Layer 8 of a small transformer language model trained on English Wikipedia (15 layers, counted from 0, width 64).
A neuron's activation on a vector x is SiLU(gate . x) times (in . x), where the dot is the dot product.
The model reads these tokens: " Gen" "er" "ator" " of" " All" " In" "f" "in" "ity" " was" " released" " in" " September" " 202" "2." "\n" "\n" "==" "D" "isc" "ography" "==" "\n" "===" "A" "l" "bum" "s" "===" "\n" "\n" "L"

The vector x that enters this layer's MLP at each token. A number n stands for (n - 500) times 0.0036.
0 " Gen": 422 640 571 352 489 555 464 511 499 313 474 441 348 724 302 492 508 621 420 449 516 445 818 726 441 554 489 759 357 554 734 466 669 954 490 422 422 399 453 306 535 547 228 444 503 467 399 305 454 529 435 489 497 454 564 664 483 542 566 433 369 565 440 467
1 "er": 484 588 428 466 394 481 314 482 542 381 450 466 574 610 363 400 574 410 352 148 393 516 921 526 438 347 425 568 383 545 555 536 430 848 587 429 277 617 584 431 609 392 441 459 486 447 525 321 402 581 490 320 496 420 661 559 479 548 509 262 261 796 465 443
2 "ator": 525 502 470 445 374 638 183 571 639 214 568 392 404 745 406 429 454 413 487 271 387 529 811 522 379 441 497 563 222 606 413 528 468 895 480 478 381 532 543 345 562 512 416 405 509 517 450 487 508 567 461 381 414 426 646 617 327 542 484 189 313 694 490 436
3 " of": 484 627 551 383 448 517 518 479 515 296 567 468 398 698 352 606 460 588 378 477 567 430 785 656 436 499 470 894 298 626 704 450 663 969 417 483 469 434 488 350 569 521 193 438 523 520 439 339 495 545 421 469 449 447 554 710 487 600 535 388 416 530 485 502
4 " All": 583 622 452 479 318 516 358 576 610 389 495 586 564 443 400 338 540 280 656 454 490 591 762 482 370 631 624 574 324 389 455 476 562 872 585 408 321 354 601 447 738 538 310 310 263 418 630 210 365 415 550 480 567 464 622 532 370 472 517 333 464 572 502 281
5 " In": 369 500 622 586 494 308 415 509 697 501 511 584 521 508 407 588 399 581 502 393 299 553 761 443 373 489 419 706 262 497 582 455 392 739 597 590 502 445 710 344 686 517 470 586 394 296 545 142 360 571 616 449 462 399 444 503 491 664 651 286 186 606 473 399
6 "f": 556 588 529 427 592 376 485 493 487 335 506 631 560 673 489 439 456 415 383 222 230 435 663 500 357 351 440 701 355 369 652 569 610 575 482 490 492 539 368 461 377 383 384 659 375 142 516 200 304 551 344 572 478 398 572 608 284 648 338 476 358 871 589 460
7 "in": 453 458 490 588 636 496 508 438 562 464 717 507 407 529 472 433 595 635 360 110 393 391 713 467 333 248 536 626 496 415 519 639 322 787 617 480 508 501 637 370 665 532 407 521 417 402 358 282 452 449 352 485 487 624 425 455 386 704 485 261 466 877 447 369
8 "ity": 648 473 532 659 623 438 303 443 759 340 562 513 579 580 519 495 449 479 584 231 306 519 768 562 366 381 607 692 448 566 433 486 575 967 542 573 520 470 395 409 696 393 457 661 476 445 607 503 427 553 474 468 511 571 458 498 365 551 379 385 222 565 528 410
9 " was": 615 716 628 480 387 471 365 485 674 291 486 498 521 744 348 572 446 404 398 561 397 485 684 598 326 454 366 433 341 676 557 482 458 882 386 471 596 512 483 270 529 468 534 472 494 560 483 207 323 691 476 410 463 367 545 319 431 541 594 209 416 600 352 630
10 " released": 522 545 540 576 378 515 287 439 715 409 697 504 634 520 506 352 617 562 479 454 339 495 704 402 277 420 543 642 249 631 547 628 539 867 562 490 549 495 446 196 643 469 316 401 455 639 544 282 354 424 481 328 530 403 606 542 459 512 821 427 482 634 479 554
11 " in": 449 578 575 591 514 410 570 445 724 493 533 686 522 476 457 573 392 508 325 510 338 353 650 490 413 370 459 866 187 622 566 502 437 853 485 553 451 606 699 217 581 452 360 582 490 529 507 171 343 453 514 405 524 390 485 507 553 692 583 460 298 619 411 517
12 " September": 511 633 561 468 557 317 447 550 705 428 488 456 507 546 461 411 553 504 519 408 233 335 742 514 497 461 393 723 199 630 537 411 494 798 497 457 512 687 449 129 553 424 368 476 474 313 647 194 417 719 488 469 506 527 394 553 438 585 538 370 326 643 686 357
13 " 202": 561 524 492 392 451 371 409 569 599 527 611 533 424 611 414 442 586 235 389 526 260 436 732 373 530 258 582 668 262 584 754 481 442 711 568 516 538 647 401 299 619 472 358 517 520 468 458 169 528 645 380 345 505 580 251 494 264 725 637 243 326 585 541 332
14 "2.": 592 567 702 416 474 423 421 340 837 351 582 555 433 589 471 449 616 510 415 366 539 370 669 415 410 301 476 457 238 724 665 380 639 818 484 652 363 513 535 396 455 372 298 407 347 531 839 287 468 615 508 631 411 504 526 490 321 584 578 356 315 503 610 479
15 "\n": 506 670 604 418 445 518 547 471 556 312 596 433 442 732 392 557 587 661 352 400 654 455 789 725 477 509 589 800 349 648 787 324 709 799 348 543 414 349 419 378 549 547 231 522 564 533 532 326 549 602 381 525 345 497 497 738 334 601 549 376 443 520 522 488
16 "\n": 470 582 729 397 568 588 384 426 809 582 523 344 465 436 327 560 565 679 258 200 479 449 787 524 436 395 529 606 255 670 912 376 668 599 360 708 486 439 525 392 498 380 391 347 566 510 652 333 475 517 532 415 431 414 379 538 383 610 547 587 387 424 472 638
17 "==": 508 491 786 576 567 547 457 594 775 496 568 434 593 596 479 304 452 664 432 466 444 653 438 619 347 328 470 561 547 522 566 492 674 814 423 650 420 275 522 536 520 500 399 472 417 727 547 521 266 402 461 296 542 507 577 488 137 633 524 502 152 381 465 762
18 "D": 534 519 603 521 553 407 518 509 700 516 460 521 386 533 425 327 305 604 612 401 394 640 642 440 368 636 502 545 381 832 651 440 568 623 687 579 465 412 412 359 542 352 255 590 237 288 590 179 264 601 334 471 423 423 569 533 266 486 641 615 329 748 443 302
19 "isc": 452 343 775 529 686 338 571 535 718 530 515 716 500 422 398 381 648 368 334 389 360 595 640 568 320 341 491 649 277 440 529 606 516 810 424 621 537 489 363 352 558 523 511 477 411 399 531 141 389 554 326 493 461 664 629 432 420 355 499 491 389 711 458 588
20 "ography": 492 530 555 640 667 498 294 568 685 461 545 403 564 778 461 436 556 675 408 371 543 589 650 555 401 371 492 831 264 607 466 485 440 816 671 567 624 537 350 332 755 472 337 568 420 559 752 387 495 678 454 254 420 340 702 514 284 733 482 458 444 511 508 344
21 "==": 572 551 535 520 847 499 517 310 754 254 566 543 574 618 585 359 648 753 470 451 626 482 626 527 372 590 478 465 271 573 503 383 508 754 492 532 300 557 608 477 586 351 254 560 495 597 754 211 311 854 415 453 328 336 478 537 363 623 591 343 298 589 635 434
22 "\n": 459 594 634 375 464 473 487 464 707 377 583 417 417 660 341 535 580 696 297 345 564 488 755 569 473 516 551 757 314 692 766 303 660 784 318 614 425 355 468 365 477 478 195 396 573 473 639 209 472 691 473 521 348 444 551 586 426 670 534 514 338 523 511 486
23 "===": 480 554 701 599 521 672 470 527 748 417 564 399 613 546 434 343 365 628 398 563 463 636 469 406 355 424 471 688 630 501 467 472 688 843 279 693 437 272 505 395 535 285 460 336 390 676 492 424 420 493 545 322 552 480 559 617 115 677 560 476 244 318 470 652
24 "A": 600 461 697 501 478 513 409 537 538 380 380 542 356 529 456 327 330 648 551 606 439 577 664 466 413 701 482 541 469 591 652 478 598 719 551 525 436 310 459 284 593 436 465 537 355 318 509 82 249 398 436 408 426 339 689 485 437 468 503 389 135 627 419 255
25 "l": 482 471 541 357 618 561 633 576 597 486 624 568 453 417 272 335 460 366 389 297 370 418 688 439 402 655 496 618 333 383 479 461 520 759 504 551 252 431 516 561 601 460 181 467 454 160 702 330 349 423 573 381 369 317 561 541 390 624 464 400 296 847 402 396
26 "bum": 575 517 518 440 626 561 180 514 554 386 691 409 685 701 562 500 600 485 530 286 319 685 574 417 485 429 521 648 310 492 473 641 582 870 598 489 554 389 465 266 622 369 412 546 392 445 477 111 369 538 475 400 455 400 682 564 252 614 518 449 338 551 606 385
27 "s": 607 561 552 578 466 391 472 455 833 339 448 586 606 568 370 412 423 515 325 241 496 530 791 364 378 611 569 592 509 654 437 573 545 860 611 474 558 480 326 494 711 405 500 522 433 466 547 420 385 679 523 289 386 464 593 461 332 682 522 253 319 612 492 278
28 "===": 603 589 518 546 857 540 536 327 730 272 589 516 613 579 536 389 609 708 431 571 639 481 628 468 418 596 565 527 247 599 464 368 559 739 377 555 352 548 583 387 589 280 299 535 446 533 641 116 354 898 383 479 302 350 469 576 305 632 548 338 393 528 627 339
29 "\n": 471 640 641 404 450 482 490 472 683 326 593 439 446 688 326 522 578 687 330 370 599 488 769 622 487 551 579 763 338 673 766 316 675 785 335 599 447 352 437 357 510 490 213 458 584 503 593 189 488 658 436 488 349 452 562 615 353 679 533 480 354 521 514 455
30 "\n": 461 673 665 553 591 542 405 463 841 463 531 398 588 531 324 485 573 776 390 218 503 528 714 479 532 478 563 715 371 667 807 391 670 667 346 656 569 399 479 278 550 318 353 456 569 466 600 188 488 653 519 382 372 421 557 529 397 761 568 563 340 399 485 506
31 "L": 521 556 481 501 690 495 660 472 817 465 404 601 387 515 246 297 336 454 437 457 346 529 668 434 418 580 643 445 334 545 580 439 548 587 621 715 512 352 400 401 633 359 281 472 190 183 566 256 285 564 521 408 312 462 499 368 344 453 599 496 350 660 450 418

Each question shows the input weights of one neuron of the MLP. A number n stands for (n - 500) times 0.0051.

n114 gate: 351 550 646 360 479 634 697 731 469 541 566 546 520 574 466 373 470 459 514 545 613 617 402 598 637 684 490 458 548 519 375 479 577 538 502 429 372 417 623 551 618 423 542 316 573 493 459 338 560 476 539 629 512 552 272 510 518 606 414 439 608 236 509 427
n114 in: 273 491 664 572 335 512 260 596 502 397 547 473 482 457 578 460 509 619 399 369 457 486 444 499 634 674 615 474 580 453 309 476 539 842 403 515 576 431 451 444 677 466 602 343 685 438 458 560 495 377 415 704 498 489 342 448 700 668 273 540 657 389 523 487
On which three tokens does it fire most, strongest first? 23 "===", 4 " All", 31 "L"

n169 gate: 480 452 553 390 288 535 501 511 480 530 459 438 419 473 688 593 340 468 539 593 589 552 600 351 561 549 544 500 515 671 657 476 401 441 686 494 404 559 393 651 331 439 487 593 489 436 684 381 482 410 531 344 637 455 441 751 452 216 608 653 518 467 440 413
n169 in: 570 349 386 434 439 509 674 735 466 143 572 536 639 478 593 580 372 610 516 537 392 640 479 282 478 433 625 519 614 706 585 637 398 389 652 386 368 474 434 419 387 398 443 602 480 446 693 320 597 596 536 652 550 384 450 700 485 446 659 545 446 598 481 443
On which two tokens does it fire most, strongest first? 18 "D", 24 "A"

n87 gate: 706 573 615 296 681 760 384 438 207 626 436 469 581 350 524 497 585 398 462 500 668 667 491 322 571 527 545 738 344 503 586 606 514 423 458 305 450 361 446 444 453 445 563 682 562 511 579 409 320 394 410 530 550 426 472 461 439 224 566 695 439 359 418 418
n87 in: 411 595 508 471 587 668 418 532 374 557 611 272 621 275 374 420 216 538 691 535 468 629 585 444 505 471 422 416 536 531 615 475 393 352 614 527 452 325 267 466 501 723 436 677 455 535 371 392 591 553 571 500 525 459 571 368 411 266 557 446 506 492 303 463
On which two tokens does it fire most, strongest first? 24 "A", 18 "D"

n27 gate: 652 201 512 331 430 364 426 476 554 399 460 672 705 601 713 344 588 494 465 587 456 497 363 578 528 540 675 576 407 422 585 512 521 439 499 541 479 509 587 530 538 609 553 452 691 830 663 485 486 496 596 334 511 358 487 467 391 383 591 524 476 540 549 473
n27 in: 376 250 612 527 402 748 620 675 507 491 257 264 748 478 256 439 527 612 481 428 467 427 523 438 566 634 531 677 634 354 392 698 717 595 583 642 601 535 768 473 533 550 448 520 371 405 331 550 296 514 386 463 559 647 498 452 503 490 559 434 417 458 649 591
Which token does this neuron like most? 17 "=="

n163 gate: 371 499 461 547 573 635 643 430 601 436 495 440 448 643 441 718 474 593 624 645 471 483 568 376 529 591 498 377 632 465 596 493 706 430 362 685 531 587 456 484 649 479 585 306 547 618 322 538 406 556 495 409 305 553 356 549 520 304 437 342 445 460 712 333
n163 in: 484 720 418 526 336 294 459 413 569 674 482 476 511 616 572 604 532 698 775 359 531 444 521 392 404 495 452 567 602 364 370 518 548 485 524 481 446 377 651 598 502 320 409 421 634 456 448 533 523 637 761 807 484 742 485 335 335 669 492 468 496 518 540 660
On which token does it fire most, and how strongly? 23 "===", at about 1.8

n17 gate: 428 269 495 294 484 480 407 525 571 366 292 601 633 594 409 294 493 430 710 660 521 252 593 431 562 610 581 404 540 99 437 476 604 573 686 526 408 534 630 496 389 528 650 474 439 566 444 804 528 494 371 366 333 540 438 606 580 211 453 381 460 424 344 603
n17 in: 516 634 399 659 438 548 538 740 574 425 434 531 435 403 587 355 451 536 286 289 679 524 304 448 577 440 498 646 550 649 585 755 379 511 406 448 579 587 605 238 751 611 431 454 580 571 749 472 530 579 332 565 363 501 226 494 612 350 291 462 442 481 430 398
On which token does it fire most, and how strongly? 2 "ator", at about 0.77

n40 gate: 383 411 446 509 393 581 535 567 458 522 511 533 331 586 509 454 370 804 366 303 381 486 419 444 454 511 504 633 659 531 612 589 440 405 491 477 699 664 424 511 509 685 489 468 646 573 500 535 588 347 578 410 508 580 566 515 393 594 689 586 595 585 537 384
n40 in: 757 469 280 501 392 416 519 258 493 585 336 399 397 439 332 488 481 530 617 353 361 631 520 397 491 631 565 543 705 582 548 510 497 561 488 672 250 521 538 285 531 454 481 459 469 473 409 519 685 574 554 602 405 530 524 207 341 646 601 506 438 371 578 604
Which token does this neuron like most? 30 "\n"

n97 gate: 446 616 521 635 553 502 486 470 609 711 493 542 651 464 454 674 479 367 466 543 451 598 320 525 456 406 367 383 705 442 589 771 507 596 593 426 303 673 335 494 631 541 415 420 574 593 599 643 455 428 426 386 513 443 472 595 442 480 548 507 461 289 514 479
n97 in: 311 424 382 637 448 565 513 509 633 337 500 548 555 598 569 457 460 504 508 368 724 570 550 382 562 490 227 510 480 539 642 569 522 554 378 506 694 475 504 458 625 512 203 531 387 586 514 575 508 512 445 262 596 447 524 487 522 535 458 628 365 496 482 700
Which token does this neuron like most? 17 "=="

n84 gate: 485 320 612 431 354 619 672 281 561 406 476 535 625 659 354 360 569 507 540 526 368 427 699 456 615 475 680 583 530 568 477 315 469 476 451 512 640 332 464 810 367 639 606 435 506 679 529 508 415 186 415 748 495 296 519 479 716 361 324 363 389 562 425 347
n84 in: 473 418 343 399 594 733 450 283 581 472 469 486 406 366 694 341 680 520 487 505 648 350 571 636 453 600 792 485 642 515 727 522 524 310 569 574 615 501 507 379 642 485 531 413 522 394 326 582 544 499 481 689 694 423 449 608 390 720 484 447 411 562 461 468
Which token does this neuron like most? 15 "\n"

n118 gate: 484 570 444 549 481 369 594 408 537 461 382 456 595 440 381 485 665 547 361 509 400 413 631 484 669 557 474 544 680 495 490 433 403 490 461 503 541 592 474 422 442 550 613 687 379 417 448 485 506 559 384 574 543 663 479 554 599 493 519 582 486 509 490 514
n118 in: 313 441 518 566 685 522 505 572 470 553 572 561 430 409 570 361 534 416 589 465 500 585 571 502 538 454 493 468 514 605 529 501 550 537 525 410 480 288 589 584 644 605 421 415 538 686 530 602 626 492 546 283 346 507 687 373 429 429 660 469 507 438 325 465
Which token does this neuron like most? 19 "isc"

n148 gate: 496 424 556 378 453 646 375 518 484 652 633 680 280 546 236 447 518 592 376 356 616 379 363 451 362 566 517 660 437 711 418 602 471 468 477 658 497 520 417 617 492 603 493 495 457 598 507 623 521 428 418 703 575 450 644 597 712 486 739 379 627 288 534 366
n148 in: 529 681 512 631 537 390 546 381 621 352 436 426 544 312 473 507 463 606 638 528 481 557 452 541 548 566 678 307 387 387 456 549 501 800 350 445 511 749 620 567 555 544 510 417 731 429 335 514 533 601 640 609 451 333 327 460 422 562 498 667 544 520 762 572
On which token does it fire most, and how strongly? 24 "A", at about 0.66

n115 gate: 479 576 393 494 389 529 431 473 252 630 385 648 444 492 597 488 554 399 496 433 363 635 334 495 513 712 533 289 566 522 642 425 501 614 490 326 665 557 514 375 306 892 342 366 237 600 444 485 599 536 466 673 555 348 432 597 451 511 498 319 478 422 357 557
n115 in: 536 594 195 295 613 569 484 537 377 574 311 507 668 749 357 745 320 465 517 348 436 470 322 487 529 420 697 531 556 371 741 452 493 602 556 498 370 538 628 416 506 576 524 445 560 531 501 467 611 530 555 699 587 520 509 427 262 278 450 381 387 689 389 569
On which three tokens does it fire most, strongest first? 4 " All", 0 " Gen", 9 " was"

n113 gate: 590 696 449 759 516 353 560 545 639 540 502 681 525 329 565 467 378 493 557 616 543 438 312 468 488 507 502 276 411 517 596 418 595 492 458 645 552 828 538 477 357 691 567 329 448 376 485 590 459 509 556 451 451 479 608 498 500 487 438 531 657 490 432 660
n113 in: 559 484 406 477 355 382 523 653 474 477 736 422 481 559 436 542 496 564 473 521 327 754 443 561 486 492 636 560 428 641 612 428 338 219 235 481 604 587 651 507 449 548 447 441 383 514 362 411 599 388 677 467 607 265 777 585 377 675 481 532 589 528 278 428
On which token does it fire most, and how strongly? 21 "==", at about 0.94

n66 gate: 593 485 608 382 614 473 714 460 211 400 490 598 433 474 399 414 575 477 585 622 509 533 269 424 566 373 466 500 382 504 323 658 350 686 460 623 680 475 539 487 622 458 530 484 623 473 551 524 661 469 463 363 563 363 609 573 496 602 599 655 361 410 355 418
n66 in: 460 538 484 427 251 584 522 404 423 558 638 566 451 751 467 683 571 801 481 363 646 565 592 328 608 494 574 434 456 547 421 526 450 540 351 484 362 491 410 568 416 272 637 225 538 669 542 422 440 473 536 594 748 562 356 590 464 608 536 666 570 441 617 388
On which two tokens does it fire most, strongest first? 23 "===", 31 "L"

n48 gate: 534 549 417 475 276 534 587 437 588 470 397 505 717 573 487 548 427 491 803 666 426 567 370 685 559 695 538 476 554 309 627 537 553 521 353 517 660 663 571 658 605 458 536 545 528 559 257 735 592 350 409 434 542 497 630 396 299 469 394 684 428 612 281 506
n48 in: 492 327 490 249 763 684 408 399 415 568 514 465 556 348 499 524 500 631 252 481 249 276 622 509 372 503 558 417 569 625 329 440 358 554 735 583 422 322 494 442 360 450 607 497 558 481 669 426 494 426 543 492 508 601 398 372 507 366 717 355 480 676 571 527
Which token does this neuron like most? 3 " of"

n90 gate: 620 328 660 487 449 488 486 341 524 587 384 466 369 307 741 600 563 411 475 658 512 510 333 527 482 484 332 309 389 177 455 495 576 457 598 742 529 402 601 575 506 502 523 466 518 329 679 407 546 343 389 674 555 438 497 519 577 462 400 337 443 278 737 460
n90 in: 346 749 515 587 416 604 545 611 475 563 391 486 605 516 402 532 575 681 596 475 631 406 498 505 356 382 676 654 443 639 628 596 258 657 573 492 345 561 398 583 467 525 521 552 624 564 561 566 480 716 594 572 729 601 305 428 538 446 708 570 435 556 445 501
Which token does this neuron like most? 14 "2."

n61 gate: 474 544 361 579 536 457 397 574 560 469 561 502 474 516 414 474 494 292 617 418 395 609 564 456 607 345 437 553 582 640 490 347 591 495 417 462 565 636 583 452 454 679 425 331 355 406 419 477 555 457 523 657 494 482 488 398 619 575 467 377 524 522 495 523
n61 in: 504 380 535 559 524 382 523 525 494 536 500 554 557 620 218 590 443 579 467 489 420 560 451 652 443 445 590 528 506 485 606 624 607 388 558 468 154 409 534 396 373 541 557 478 568 619 581 258 509 502 614 670 547 575 346 659 412 481 492 485 440 583 430 420
Which token does this neuron like most? 13 " 202"

n93 gate: 474 425 515 454 578 358 465 351 554 530 616 505 348 439 503 551 661 496 545 365 468 383 356 346 467 510 310 552 398 481 266 631 418 391 384 679 707 622 433 551 624 536 432 418 605 483 467 423 648 500 633 581 404 625 502 434 488 595 477 650 453 473 354 765
n93 in: 364 410 317 552 537 748 442 646 549 837 529 640 422 411 573 576 382 866 474 476 493 525 510 488 390 549 444 444 386 429 432 549 543 423 577 755 524 532 556 420 621 372 321 398 647 349 559 431 537 473 507 427 511 492 577 358 482 497 417 466 465 492 439 575
On which three tokens does it fire most, strongest first? 16 "\n", 7 "in", 19 "isc"

n42 gate: 564 601 535 679 480 500 474 571 495 608 514 618 311 434 669 514 442 229 352 458 359 367 483 548 376 371 466 361 500 555 532 576 482 553 415 701 564 556 479 711 543 587 564 636 288 494 213 637 541 446 586 462 592 473 563 758 577 533 423 464 502 227 470 432
n42 in: 587 575 543 587 521 560 448 444 443 599 409 600 526 707 575 532 358 459 580 328 610 484 520 549 671 571 578 398 664 409 400 487 467 574 550 817 458 506 552 477 648 575 529 530 544 636 450 473 495 505 655 683 432 761 488 522 384 598 436 458 244 587 650 528
On which token does it fire most, and how strongly? 8 "ity", at about 1.1

n124 gate: 586 478 458 557 528 343 458 566 594 449 459 638 605 483 570 550 736 578 439 445 394 457 337 468 535 540 385 269 346 445 422 608 437 362 499 462 470 331 372 503 579 262 562 498 834 463 584 318 474 490 416 609 424 357 458 410 389 410 378 598 715 506 597 647
n124 in: 471 469 604 530 485 495 327 730 616 603 580 540 622 593 430 415 417 424 532 412 518 562 208 441 397 541 337 534 504 506 593 440 331 573 610 666 358 237 489 607 369 386 427 489 456 448 551 423 349 571 719 689 587 516 292 461 398 396 425 412 613 477 442 543
Which token does this neuron like most? 19 "isc"

n52 gate: 605 282 515 431 559 422 644 377 569 481 354 611 400 616 433 429 539 479 673 397 472 643 515 319 480 438 625 597 495 611 441 546 561 386 344 459 597 625 547 577 369 531 453 506 376 498 379 594 384 484 404 422 429 507 574 447 361 578 670 488 430 291 476 646
n52 in: 419 565 395 414 528 365 696 426 521 525 441 463 488 568 544 389 401 288 557 391 657 505 457 666 452 501 502 336 519 432 408 744 528 389 540 581 649 434 273 489 651 426 566 351 505 485 587 589 526 436 476 474 558 503 475 583 349 409 547 628 447 479 539 628
Which token does this neuron like most? 31 "L"

n5 gate: 520 479 530 430 517 449 655 568 465 715 612 493 611 388 665 455 365 496 420 681 644 376 537 441 485 905 580 445 564 353 492 414 590 600 583 488 274 581 404 513 499 606 285 461 481 604 509 490 607 620 429 577 563 391 604 649 609 484 142 532 592 529 434 560
n5 in: 559 279 460 538 639 348 610 392 648 346 475 455 612 682 480 579 397 475 481 784 603 411 483 548 612 594 672 741 512 301 572 528 450 478 640 498 358 521 221 636 444 523 620 409 571 527 731 666 346 508 502 603 311 439 453 412 512 652 388 156 373 581 518 664
On which two tokens does it fire most, strongest first? 25 "l", 28 "==="

n183 gate: 463 653 440 516 643 669 493 650 381 547 339 380 547 520 315 471 532 384 475 471 460 602 356 649 503 353 505 597 326 329 627 709 412 440 593 659 363 431 431 444 566 591 541 499 482 491 593 454 437 456 416 708 554 360 389 572 673 394 543 606 414 381 743 423
n183 in: 603 395 410 457 492 410 599 560 458 492 553 398 454 499 573 413 425 484 302 533 708 572 574 268 536 550 502 629 581 736 489 409 722 659 642 389 485 498 368 522 473 535 570 512 762 555 558 363 493 586 568 466 687 602 367 637 479 404 508 374 519 694 336 382
On which token does it fire most, and how strongly? 0 " Gen", at about 2.1

n102 gate: 529 406 563 594 557 318 734 510 559 525 374 468 306 617 505 479 453 464 564 507 410 790 477 453 533 507 368 618 718 543 649 416 372 520 576 524 608 477 409 595 508 382 257 559 640 610 444 492 690 395 434 410 691 433 657 466 514 553 338 642 450 512 437 612
n102 in: 475 526 494 467 657 479 255 511 372 379 542 346 509 553 592 565 375 361 442 373 458 566 435 555 403 676 305 593 327 529 298 347 578 461 570 730 459 253 260 503 401 683 528 523 548 409 455 450 518 571 542 589 518 163 599 651 697 638 441 470 499 466 549 342
Which token does this neuron like most? 20 "ography"

n103 gate: 405 515 495 385 214 444 657 655 504 479 434 673 497 567 438 487 551 661 427 575 486 647 372 655 741 521 438 474 569 220 585 595 623 587 515 593 569 512 577 532 586 437 502 412 559 487 468 358 559 413 607 531 570 492 570 466 336 499 502 596 643 461 682 415
n103 in: 560 640 448 576 546 436 547 385 199 436 676 422 544 584 798 622 621 612 486 551 310 425 737 521 463 317 572 489 584 460 475 383 406 469 469 293 500 409 370 659 473 484 318 496 423 595 510 348 484 304 621 433 526 380 381 500 529 451 452 467 340 472 447 691
On which token does it fire most, and how strongly? 0 " Gen", at about 0.85

n39 gate: 500 227 426 305 378 545 454 476 569 413 509 451 636 469 326 275 245 474 543 444 450 624 443 574 509 582 259 486 470 316 429 406 476 386 728 353 602 485 497 567 560 545 496 438 671 597 524 465 684 387 484 414 532 578 535 432 568 635 798 460 727 639 405 554
n39 in: 658 711 521 392 409 556 612 402 410 438 455 784 589 490 580 488 625 409 456 512 612 489 348 406 541 591 566 567 371 449 476 342 497 795 490 624 403 548 529 532 666 771 463 473 207 453 438 598 400 341 642 342 569 503 694 517 550 564 655 695 465 476 546 483
On which two tokens does it fire most, strongest first? 10 " released", 4 " All"

n171 gate: 650 404 306 396 433 565 438 505 459 868 620 463 436 479 447 585 580 377 520 409 619 355 507 481 521 648 290 484 365 426 389 487 454 598 433 388 489 457 351 474 510 652 541 441 458 524 450 657 559 528 630 526 664 526 362 544 282 432 466 492 526 405 437 395
n171 in: 749 261 412 695 647 529 387 708 355 545 622 465 421 529 408 503 701 590 589 631 364 744 515 481 415 583 488 539 508 463 440 409 681 617 556 580 444 657 320 538 326 526 471 582 679 499 638 418 373 541 495 536 604 462 616 571 584 555 448 143 373 484 436 489
On which token does it fire most, and how strongly? 4 " All", at about 1.4

n94 gate: 529 544 342 520 486 689 714 643 477 385 354 495 555 455 577 466 622 439 510 458 533 500 480 711 541 674 585 516 532 560 515 653 245 616 642 360 400 521 422 373 522 766 513 492 513 491 427 470 726 451 550 539 607 394 438 548 431 507 465 601 418 452 392 547
n94 in: 733 734 395 477 583 636 565 533 531 714 459 485 565 309 415 405 333 345 533 576 461 725 630 566 533 402 587 628 490 220 593 703 636 477 563 374 470 567 430 255 551 701 357 283 595 432 380 369 807 421 527 470 452 398 389 434 367 564 503 541 661 589 535 723
On which two tokens does it fire most, strongest first? 4 " All", 0 " Gen"

n79 gate: 720 538 505 658 609 609 503 682 581 509 665 585 400 326 507 515 413 585 597 601 599 570 403 386 666 369 770 394 386 364 336 478 564 376 535 722 712 636 434 570 349 549 231 623 525 472 552 739 468 521 587 373 605 501 716 423 636 439 380 515 549 509 333 541
n79 in: 664 565 542 645 627 302 544 585 324 534 508 491 355 598 412 408 534 577 367 641 444 278 430 360 493 431 710 437 481 588 567 558 479 433 342 504 609 497 449 616 506 416 366 640 538 790 453 420 549 491 507 302 497 403 610 470 522 515 574 468 365 677 332 602
Which token does this neuron like most? 4 " All"

n141 gate: 476 621 596 471 492 496 479 742 615 611 618 374 607 522 525 394 558 701 620 465 416 502 203 438 553 341 448 552 577 373 532 432 515 560 523 324 621 536 462 604 353 738 508 238 471 608 558 551 436 491 437 480 503 419 588 641 489 604 583 450 441 686 405 730
n141 in: 532 534 573 625 313 488 605 576 447 538 630 429 446 729 365 528 640 704 598 641 626 455 607 447 589 432 578 620 538 526 345 487 714 617 612 490 439 417 636 547 395 445 641 609 562 460 537 542 432 521 525 301 527 562 474 516 623 536 383 387 627 552 565 650
On which two tokens does it fire most, strongest first? 17 "==", 23 "==="

n98 gate: 436 454 550 448 436 457 431 624 694 482 564 436 444 468 606 533 537 516 560 342 402 550 517 593 403 548 591 416 515 433 428 614 608 618 494 506 484 445 413 451 610 528 417 448 463 436 463 578 479 641 529 536 426 464 517 313 513 436 524 529 550 508 561 489
n98 in: 544 321 389 502 518 577 596 470 527 540 466 541 413 511 480 583 595 538 549 403 547 523 519 557 538 512 470 379 475 435 467 538 520 489 727 544 432 307 336 390 657 550 582 329 525 540 583 690 441 487 657 443 431 503 416 424 559 473 477 571 391 549 531 443
On which token does it fire most, and how strongly? 31 "L", at about 3.8

n62 gate: 480 567 532 417 609 427 566 551 144 514 460 211 608 539 448 456 672 461 530 545 500 421 404 527 446 490 491 353 456 617 497 645 352 366 599 449 306 571 657 467 604 556 660 582 521 436 593 410 418 474 317 467 426 659 366 466 518 588 621 507 383 572 437 643
n62 in: 698 578 699 448 328 381 509 605 373 539 469 530 503 370 668 592 610 381 545 390 538 402 571 603 309 481 543 416 741 466 483 440 409 293 601 388 324 533 464 515 604 592 494 672 274 493 383 523 261 457 470 352 310 804 544 490 402 531 461 503 311 438 581 556
On which token does it fire most, and how strongly? 7 "in", at about 1.2

n51 gate: 387 551 464 217 243 601 445 453 540 629 402 636 588 651 598 478 502 765 584 413 443 494 423 467 506 522 504 414 501 308 516 449 513 413 331 448 456 473 591 670 611 558 368 527 517 551 352 550 636 448 529 756 542 435 586 716 500 532 331 471 427 585 447 395
n51 in: 239 404 561 617 438 296 395 314 467 383 376 414 453 396 656 195 353 583 376 667 490 503 392 395 578 403 400 593 367 444 564 566 338 642 675 649 424 516 516 453 525 577 614 454 439 549 458 554 466 391 314 645 562 372 591 609 411 430 493 517 481 698 461 645
On which two tokens does it fire most, strongest first? 6 "f", 30 "\n"

n28 gate: 469 686 461 391 526 520 372 562 505 485 447 609 458 454 612 514 692 708 599 584 561 476 336 589 475 420 527 484 428 318 390 533 346 733 433 616 466 405 532 474 486 480 534 664 349 639 513 615 660 514 738 571 532 650 392 418 465 549 515 455 432 664 559 482
n28 in: 616 567 518 420 438 435 491 525 438 508 383 545 520 602 405 513 560 558 627 382 654 535 524 514 454 672 335 465 568 259 400 499 619 675 564 468 428 558 462 496 408 415 623 450 428 615 501 313 560 534 621 669 646 617 474 519 368 495 524 405 437 601 520 535
Which token does this neuron like most? 21 "=="

n47 gate: 574 508 476 467 442 609 399 693 395 442 421 330 526 325 445 480 556 489 189 438 314 514 468 560 258 678 593 522 594 572 456 477 582 229 578 574 356 470 372 570 562 374 472 612 657 478 309 301 491 439 628 422 565 381 553 448 653 357 595 536 496 577 287 543
n47 in: 650 333 356 580 557 435 846 434 530 560 378 419 559 517 458 670 534 567 588 495 514 414 482 564 626 434 308 564 447 492 616 549 496 719 565 506 477 459 633 247 465 649 447 582 518 382 574 436 599 426 345 274 496 449 557 558 608 396 660 737 523 636 339 392
On which token does it fire most, and how strongly? 24 "A", at about 4.9